Layer 3 of a small transformer language model trained on English Wikipedia (8 layers, counted from 0, width 128).
A neuron's activation on a vector x is GELU(weights . x + bias), where the dot is the dot product.
The model reads these tokens: " last" " place" " and" " relegation" "." " The" " " "2" "0" "0" "5" "–" "0" "6"

The vector x that enters this layer's MLP at each token. A number n stands for (n - 500) times 0.012.
0 " last": 424,592,399,467,647,514,580,489,463,746,612,522,463,528,442,489,464,413,466,567,331,457,449,388,506,548,682,630,594,479,421,482,547,418,540,631,435,483,633,612,857,11,611,744,435,566,564,574,326,453,495,615,428,446,598,421,601,538,466,603,411,425,466,223,472,594,512,443,605,567,503,596,285,348,486,311,441,421,434,511,546,530,440,545,643,730,377,493,343,634,491,467,356,600,449,342,552,477,557,526,740,449,478,455,505,584,567,419,602,473,451,354,332,346,438,487,295,549,557,664,608,368,617,438,372,453,642,438
1 " place": 298,506,396,561,629,502,595,572,435,588,610,499,263,456,387,424,521,488,557,434,518,515,416,386,589,459,676,791,670,575,463,643,465,424,600,477,440,563,629,643,333,149,588,617,536,445,729,468,323,490,620,532,474,646,492,325,445,546,457,607,604,515,395,396,418,567,515,331,536,560,513,493,469,526,341,307,461,482,454,326,581,615,450,595,578,492,647,530,404,601,543,465,293,566,474,163,455,470,464,462,438,464,424,575,509,612,537,393,581,568,437,490,590,318,482,648,295,530,638,393,508,566,562,424,386,685,602,554
2 " and": 282,518,405,507,690,452,453,426,547,539,534,598,358,338,425,494,410,420,495,476,538,480,514,452,468,430,661,767,745,526,425,682,347,489,583,407,343,554,634,577,533,349,507,618,488,417,608,467,210,539,682,455,530,711,506,401,416,562,527,610,482,536,413,367,443,669,542,347,525,450,415,433,414,394,376,299,457,483,482,386,569,614,509,479,624,574,521,500,379,720,410,432,415,546,607,123,354,463,478,505,413,512,502,570,516,601,605,456,635,545,395,430,491,331,504,636,560,542,691,396,591,621,529,450,431,738,586,567
3 " relegation": 292,653,298,447,640,563,437,478,479,551,598,611,306,420,350,455,434,435,532,372,567,509,471,337,564,500,681,769,671,626,511,630,403,448,575,397,368,549,660,567,376,326,503,658,587,499,517,467,377,467,635,551,489,585,497,263,458,547,530,605,509,539,321,427,467,566,523,305,549,537,509,461,452,581,358,346,443,407,436,362,515,519,472,535,562,448,594,586,342,626,471,373,416,528,495,232,358,565,495,471,491,693,571,549,408,582,619,360,418,599,434,531,452,354,533,618,406,658,710,441,542,592,702,409,389,690,541,639
4 ".": 343,460,337,549,611,455,458,464,391,516,598,640,341,447,340,551,497,536,502,453,514,445,486,419,440,458,618,809,701,486,398,681,422,532,544,452,362,627,572,599,450,326,458,665,461,399,589,530,275,581,625,592,513,767,523,287,552,425,489,566,528,456,343,392,439,541,519,266,496,511,478,434,409,435,433,351,466,454,496,319,597,619,556,481,553,659,556,645,444,733,485,482,413,595,563,308,408,414,427,498,450,554,460,534,496,644,471,390,649,612,374,432,536,279,402,556,410,569,720,495,588,579,612,319,478,640,542,625
5 " The": 285,595,438,501,616,482,386,431,438,569,701,528,353,431,344,484,596,468,472,581,584,467,459,409,512,403,619,766,664,592,459,767,462,550,467,364,346,554,616,408,477,382,397,697,520,464,552,580,376,602,645,549,501,617,442,314,368,477,460,640,502,538,350,363,496,599,631,311,544,486,458,392,364,424,423,269,463,530,479,321,531,571,506,582,534,611,533,496,455,692,492,464,317,546,595,312,455,582,443,560,560,448,442,502,418,583,589,330,618,572,392,498,404,276,508,609,531,544,708,376,576,549,725,456,272,565,478,630
6 " ": 283,547,418,627,585,439,388,489,448,607,585,558,325,377,377,498,515,545,543,454,431,458,455,377,455,386,615,758,648,530,469,771,376,537,497,459,386,569,619,495,465,307,501,658,597,525,552,528,359,568,553,465,526,708,532,327,469,496,493,513,514,550,441,434,493,482,597,368,642,486,507,423,372,602,553,227,493,461,500,280,598,574,536,432,556,695,528,645,390,649,495,498,377,546,488,55,429,428,433,484,458,521,407,452,489,613,528,375,633,599,398,570,520,332,611,609,525,579,747,333,522,510,551,414,259,623,543,567
7 "2": 389,525,298,599,650,486,449,516,453,547,620,622,311,463,331,488,522,472,615,409,595,479,454,441,492,386,606,733,703,556,435,708,376,512,558,428,403,569,635,552,451,251,464,585,446,422,641,513,378,626,597,441,475,735,482,292,489,417,380,590,546,566,394,314,464,482,619,316,595,508,456,475,397,616,473,270,466,463,468,345,467,491,492,526,611,654,484,643,422,665,415,545,398,433,564,143,376,510,543,513,453,553,408,457,604,621,573,344,608,649,369,654,487,337,569,549,465,545,708,367,557,495,544,465,289,635,515,666
8 "0": 394,618,366,598,577,487,461,420,456,568,651,611,302,410,331,434,534,515,613,379,609,533,403,443,476,387,617,741,665,589,411,727,349,408,480,506,441,575,577,540,456,249,448,565,530,390,712,501,254,575,595,461,487,722,517,329,535,388,469,643,603,514,462,269,444,502,552,335,578,504,441,488,411,518,508,348,467,485,452,342,530,465,512,522,553,719,517,562,394,648,445,531,372,453,543,184,400,523,536,487,471,547,418,518,541,640,599,312,594,658,402,609,545,323,496,627,449,595,716,350,522,549,534,417,347,691,485,604
9 "0": 394,636,388,601,556,491,480,411,456,571,647,612,317,394,334,413,540,503,614,370,622,541,396,453,454,397,616,736,677,567,411,730,371,399,493,506,441,573,602,559,451,246,462,573,549,399,722,491,225,583,598,478,488,712,521,341,528,376,468,624,586,512,480,258,437,498,546,314,550,500,429,478,422,542,481,375,450,474,461,317,524,482,519,549,532,745,510,549,402,627,445,506,367,474,540,212,394,526,545,483,495,541,441,519,535,636,601,316,613,645,400,609,554,320,500,630,450,612,708,352,514,557,527,417,365,683,474,590
10 "5": 370,597,378,651,543,513,490,403,398,531,644,635,341,383,277,416,538,433,581,328,621,516,424,455,404,359,659,755,698,545,475,728,441,449,599,457,439,557,607,577,455,309,483,566,525,387,678,500,233,659,564,466,460,699,568,362,518,387,465,562,577,541,480,291,435,522,536,302,542,519,364,551,474,613,408,339,394,452,469,305,510,535,513,554,504,738,471,544,418,606,457,447,398,589,520,262,434,506,495,451,461,575,426,455,552,652,595,351,634,634,428,662,486,320,522,601,464,637,690,387,545,572,568,457,385,604,471,568
11 "–": 311,695,449,609,541,514,530,424,490,485,554,633,281,396,331,451,535,522,559,354,481,460,523,472,400,475,598,783,693,510,484,742,458,423,514,524,423,629,691,602,454,260,430,624,506,464,667,481,250,434,561,469,596,704,507,345,503,429,419,515,549,503,425,285,448,453,593,245,605,511,454,393,478,478,377,383,392,449,509,312,513,627,631,551,407,698,444,623,447,664,463,517,533,618,531,224,382,456,450,468,492,519,462,465,507,583,594,416,647,500,429,578,532,371,624,604,474,562,716,446,492,520,510,406,410,593,582,504
12 "0": 413,631,358,570,574,503,513,396,481,605,636,620,318,360,355,435,529,525,619,362,656,544,435,499,449,447,635,758,681,535,420,741,430,386,504,521,453,559,619,536,390,283,489,568,513,403,736,502,233,599,615,458,558,681,502,385,508,391,521,609,554,517,469,223,445,511,517,264,513,529,411,415,422,550,477,405,411,494,422,287,522,483,549,582,519,741,504,554,416,634,416,484,367,508,505,236,419,512,518,486,474,535,477,542,523,610,582,335,574,630,375,564,530,328,520,636,434,623,696,344,528,554,539,382,431,627,450,588
13 "6": 402,568,343,646,571,495,541,413,438,559,626,662,319,378,298,475,490,434,638,313,622,492,475,479,402,455,645,759,665,510,450,797,455,442,616,466,426,526,634,576,389,311,518,611,485,417,691,502,288,676,568,454,517,657,555,392,474,376,471,536,538,548,486,259,415,493,515,245,487,502,386,494,429,619,439,405,355,450,399,288,524,541,509,597,469,715,506,536,441,587,463,436,427,599,518,290,466,516,510,487,445,566,464,504,577,635,618,405,625,640,393,614,459,306,547,568,447,626,698,413,509,563,552,429,388,562,481,578

Each question shows the input weights of one neuron of the MLP. A number n stands for (n - 500) times 0.0007.

n325 (bias -0.072): 632,533,540,564,430,552,500,607,634,512,514,428,786,408,325,416,569,438,521,449,663,575,526,603,477,509,574,573,681,615,396,491,512,457,490,576,503,394,646,457,528,369,649,538,627,419,768,521,583,500,522,441,432,364,394,419,514,419,526,371,455,497,687,431,736,397,317,573,470,553,477,503,482,400,342,454,643,524,480,264,494,465,358,556,426,477,577,652,621,352,494,560,424,518,430,558,207,494,549,448,534,503,404,494,618,478,558,440,461,564,589,575,403,549,487,388,349,695,266,439,480,661,551,472,637,453,371,480
On which token does it fire most, and how strongly? 12 "0", at about 0.97

n362 (bias 0.040): 432,694,448,557,649,339,375,494,470,451,540,443,442,597,625,448,332,433,381,402,376,374,627,440,526,459,326,520,516,582,517,491,666,323,408,386,497,287,488,397,387,474,713,581,349,494,680,409,442,366,444,448,417,384,561,528,435,417,480,540,567,548,580,388,590,473,357,579,584,572,425,471,643,470,370,690,532,332,461,361,486,643,619,546,451,442,404,385,473,482,643,348,614,503,388,639,506,537,570,583,491,589,466,325,479,460,461,560,604,509,537,630,468,776,464,748,403,595,344,369,511,576,434,521,450,543,334,517
On which token does it fire most? 11 "–"

n31 (bias -0.065): 648,655,520,497,553,470,587,497,748,604,462,444,506,494,435,397,594,459,641,626,560,354,449,549,396,400,536,547,464,428,509,348,463,326,287,484,536,419,473,441,532,409,519,567,416,400,394,424,509,529,211,618,335,541,592,367,404,363,437,606,313,574,565,503,480,352,418,706,429,360,533,439,656,577,466,456,624,528,599,415,584,530,491,607,617,460,273,442,685,379,522,445,497,683,599,422,434,319,506,553,522,699,497,451,615,646,540,414,573,581,594,465,404,576,417,513,421,436,529,381,240,740,448,497,579,583,460,509
Its three highest activations, in order, are on tokens 9 "0", 10 "5", 8 "0"

n397 (bias -0.115): 630,399,472,460,321,657,355,590,444,534,463,595,410,334,609,592,396,566,660,449,330,656,447,673,624,453,557,521,426,371,694,286,337,655,310,532,553,477,342,445,530,475,402,527,348,366,534,452,592,597,376,427,627,523,560,398,657,398,437,664,695,519,540,471,466,352,402,637,628,643,695,737,561,529,424,380,617,703,533,503,556,435,362,593,487,462,424,662,471,393,474,461,304,403,716,383,419,409,366,482,672,485,460,404,607,625,645,519,529,544,549,576,556,579,340,543,546,640,511,415,494,572,513,663,519,570,572,428
Its three highest activations, in order, are on tokens 8 "0", 7 "2", 9 "0"

n236 (bias -0.141): 444,439,411,608,386,413,538,258,367,448,441,524,489,680,523,495,419,500,539,503,594,639,669,494,514,561,639,355,257,706,535,578,279,520,512,611,666,435,299,369,432,411,367,480,568,474,548,458,543,509,538,448,521,463,581,341,484,380,344,717,461,571,546,465,633,551,450,577,506,456,481,544,419,404,497,457,475,678,553,420,604,584,433,407,500,564,479,519,508,420,583,570,586,460,450,491,617,564,594,511,552,492,600,452,732,535,508,475,500,424,447,459,473,470,680,613,526,570,702,609,489,476,308,609,530,547,599,518
On which token does it fire most? 8 "0"

n161 (bias -0.109): 628,471,599,761,615,577,463,699,500,460,525,562,556,533,503,451,666,754,519,786,516,487,394,513,310,522,468,507,517,550,512,493,423,536,433,510,519,510,279,604,503,525,364,574,425,650,383,430,714,554,416,353,428,513,551,643,555,360,500,503,658,526,482,489,192,316,430,468,622,541,403,497,436,423,443,507,519,425,725,490,643,390,378,434,526,628,461,513,497,450,451,703,444,506,390,376,409,189,552,352,520,606,540,484,706,447,581,406,414,541,500,330,365,489,465,520,585,570,571,490,558,321,598,274,570,413,486,379
On which token does it fire most? 6 " "

n164 (bias 0.026): 399,536,387,582,439,415,647,520,528,380,561,619,515,698,372,468,660,562,500,467,726,431,544,488,423,512,425,560,391,455,652,416,406,497,690,558,551,473,400,525,427,425,478,431,538,506,485,251,593,516,443,572,623,391,573,506,534,527,417,646,270,589,648,590,409,530,473,723,409,421,432,300,409,597,320,450,374,320,569,414,612,565,500,356,463,418,466,530,652,316,593,625,411,460,527,475,595,373,602,369,579,559,713,648,509,444,451,403,437,471,514,453,491,343,477,762,429,527,408,392,483,704,420,515,404,434,649,420
Its three highest activations, in order, are on tokens 1 " place", 3 " relegation", 13 "6"

n366 (bias -0.131): 494,520,423,520,492,508,454,546,519,399,436,369,350,550,512,539,433,515,659,488,473,383,670,462,658,649,445,586,558,375,394,449,494,596,522,574,351,617,342,659,396,379,457,467,399,549,570,509,578,509,397,476,397,622,600,479,270,538,494,479,472,579,400,477,494,707,672,692,552,528,404,546,546,459,292,551,460,453,539,758,497,388,678,472,616,541,530,333,693,511,417,637,567,565,436,538,497,478,708,466,443,407,466,520,531,380,658,462,451,427,602,612,577,333,677,371,601,630,436,580,638,475,359,485,463,473,466,563
On which token does it fire most? 7 "2"

n318 (bias -0.052): 551,534,503,602,442,610,365,535,397,442,511,475,481,427,365,478,516,614,631,354,407,349,464,617,580,607,559,453,249,402,563,429,668,321,478,546,506,575,439,624,578,596,645,592,554,548,374,330,450,554,491,453,534,512,609,509,624,440,508,646,555,425,615,315,454,520,567,371,537,561,561,537,534,632,565,506,655,598,633,491,386,625,586,381,427,512,378,579,709,607,321,509,416,390,510,439,561,562,468,423,618,536,437,463,649,544,514,308,418,508,456,630,352,537,621,600,614,645,533,471,538,613,536,608,562,266,460,578
On which token does it fire most? 10 "5"

n100 (bias -0.046): 468,402,726,481,500,576,533,357,568,492,677,541,530,500,650,318,489,569,421,404,445,421,698,449,607,550,506,516,386,627,478,628,528,419,391,497,392,341,454,477,583,294,470,421,583,476,375,539,454,707,547,570,600,459,458,620,420,609,519,535,621,472,508,420,503,599,394,540,599,418,516,375,525,605,606,687,486,554,548,488,440,485,469,516,445,695,492,626,537,447,381,582,408,437,444,612,572,527,373,581,418,631,432,401,444,509,343,670,663,555,419,547,478,570,365,404,413,539,520,639,473,542,461,385,575,295,682,678
On which token does it fire most, and how strongly? 0 " last", at about 0.21

n123 (bias -0.069): 398,483,582,458,481,561,552,403,604,383,608,625,576,600,590,400,439,476,500,503,547,557,413,474,514,360,463,377,567,661,572,527,650,476,522,491,650,398,293,295,561,443,552,452,482,605,370,346,577,361,530,458,583,476,449,461,625,448,314,353,300,456,555,352,432,529,372,424,448,601,503,651,434,384,429,487,383,599,530,368,259,506,708,494,521,578,500,531,538,517,535,572,431,389,606,547,485,588,491,622,476,545,322,321,577,648,509,512,532,377,459,584,452,541,343,515,580,503,788,500,593,485,467,700,449,482,364,449
On which token does it fire most? 10 "5"

n181 (bias 0.039): 542,437,471,591,468,442,550,503,304,429,393,468,458,486,483,319,397,548,343,534,562,625,510,463,533,586,600,563,482,306,642,500,517,545,433,768,592,598,432,354,429,430,585,587,532,544,680,397,748,588,661,416,425,204,394,670,633,347,579,300,633,510,625,286,453,550,659,327,322,526,334,411,517,554,480,552,553,588,506,521,526,421,554,347,214,489,532,440,608,460,411,530,570,279,467,493,347,487,678,545,538,559,561,426,467,241,446,342,647,373,426,396,362,563,606,618,455,741,512,486,379,633,542,305,596,364,604,468
On which token does it fire most, and how strongly? 12 "0", at about 0.28

n459 (bias -0.041): 476,336,515,514,435,424,571,434,539,644,638,414,645,577,610,400,538,428,534,492,577,337,470,331,372,536,533,389,515,679,381,399,461,416,308,420,478,364,549,497,462,508,393,518,553,374,511,313,437,600,476,386,380,555,495,515,516,517,560,600,587,401,634,506,609,621,627,661,449,484,672,514,539,508,388,395,597,364,529,426,516,449,393,424,517,527,519,564,455,387,460,565,586,472,360,625,549,580,448,643,686,416,402,416,483,454,384,381,369,505,382,727,594,569,586,477,514,371,582,463,465,686,391,506,528,553,578,719
On which token does it fire most? 8 "0"

n423 (bias -0.098): 424,391,450,635,409,477,494,523,470,456,632,534,414,640,378,544,417,533,583,449,629,522,471,513,440,582,420,450,520,592,350,434,519,425,491,666,452,375,448,465,469,561,528,539,622,410,374,300,362,458,551,450,589,602,480,547,589,537,382,520,468,560,533,485,543,505,376,444,543,440,563,524,495,503,673,518,548,429,480,410,510,707,557,599,414,555,599,460,522,524,448,314,591,391,682,546,369,577,412,391,497,602,503,347,365,619,535,605,615,565,551,542,669,765,406,664,635,323,506,418,531,437,424,484,495,433,313,596
Its two highest activations, in order, are on tokens 9 "0", 8 "0"

n220 (bias -0.171): 409,643,480,692,573,593,563,486,542,485,425,431,640,595,618,399,462,401,419,335,475,531,465,494,626,411,548,507,433,547,538,478,341,417,706,558,444,373,468,521,509,449,281,513,554,394,532,542,543,614,484,640,539,448,531,596,466,443,456,635,629,612,500,284,503,280,482,811,235,436,488,387,518,759,545,762,536,467,489,552,477,413,551,418,472,649,600,566,316,488,537,479,503,397,583,616,540,471,494,488,453,357,590,230,571,531,461,563,647,398,629,619,503,553,480,509,568,593,490,475,557,429,399,448,414,719,558,356
Its two highest activations, in order, are on tokens 9 "0", 10 "5"

n65 (bias -0.143): 429,518,519,383,452,543,450,270,459,568,355,492,523,479,530,506,540,554,494,479,452,570,523,565,549,602,605,523,512,604,321,381,335,424,529,336,361,432,374,509,540,366,407,328,431,462,367,488,497,639,722,500,465,379,503,488,542,477,517,703,506,429,508,614,535,598,517,399,426,468,680,605,409,538,529,591,421,420,615,497,474,506,364,572,509,347,394,482,669,543,609,503,668,467,543,676,578,528,265,381,644,334,463,453,340,612,420,527,415,511,556,491,416,230,705,518,627,512,600,527,598,279,460,386,596,589,712,420
Its two highest activations, in order, are on tokens 0 " last", 5 " The"

n242 (bias -0.068): 497,505,384,622,317,520,669,569,571,559,492,472,400,417,423,472,631,511,476,505,513,615,577,587,551,458,391,604,405,420,434,524,395,709,358,583,523,497,492,551,500,445,392,467,525,669,576,534,538,580,569,254,494,643,399,582,468,469,384,401,359,407,633,449,534,489,505,654,587,280,559,622,582,360,456,541,578,335,552,538,408,367,423,526,392,526,530,636,635,438,422,455,532,521,497,607,468,535,476,500,470,536,348,297,536,505,460,489,427,538,480,481,461,494,517,465,532,579,534,217,548,497,519,452,529,423,446,490
On which token does it fire most? 7 "2"

n176 (bias -0.124): 557,484,620,494,475,519,653,603,674,587,577,333,547,605,390,404,410,526,680,471,543,710,638,561,340,401,449,504,313,743,435,444,445,573,340,549,348,516,553,343,802,484,381,547,571,602,463,609,559,547,443,490,721,576,518,533,664,500,481,436,593,370,368,449,569,523,614,411,406,553,603,579,542,513,484,621,716,409,433,415,409,503,532,559,513,479,576,656,545,516,421,471,454,438,686,350,592,436,536,333,310,488,711,352,510,460,441,435,519,181,503,573,522,474,486,473,408,487,541,618,210,545,422,411,297,420,642,530
On which token does it fire most, and how strongly? 11 "–", at about 0.15

n94 (bias -0.111): 488,397,380,500,375,678,391,557,548,433,419,481,450,656,506,406,470,583,638,503,626,563,607,497,584,679,511,579,570,460,453,470,437,438,401,316,514,526,450,515,552,452,515,413,512,468,442,583,672,576,349,401,654,577,425,372,639,480,621,377,694,363,354,645,410,506,443,538,431,531,525,497,543,538,557,583,628,651,475,553,534,543,616,478,456,441,486,457,471,466,426,645,642,357,330,485,462,497,450,525,383,402,411,385,634,417,407,448,486,550,648,494,435,486,397,675,394,575,671,276,470,401,536,323,486,632,757,275
On which token does it fire most? 1 " place"

n76 (bias -0.022): 372,495,566,295,513,581,460,508,535,450,547,466,355,669,566,445,523,391,603,457,542,568,521,574,582,564,368,482,465,455,542,408,712,589,443,583,385,547,482,585,514,546,661,364,514,614,631,516,492,526,486,472,649,561,404,393,444,516,476,466,483,357,435,531,573,729,323,703,552,532,629,562,511,530,511,350,599,459,523,508,349,480,361,582,400,641,539,346,492,401,547,325,381,533,491,544,506,601,531,531,441,561,369,457,519,564,473,582,565,389,461,531,460,589,482,536,428,486,687,333,381,552,397,642,543,373,742,449
On which token does it fire most? 1 " place"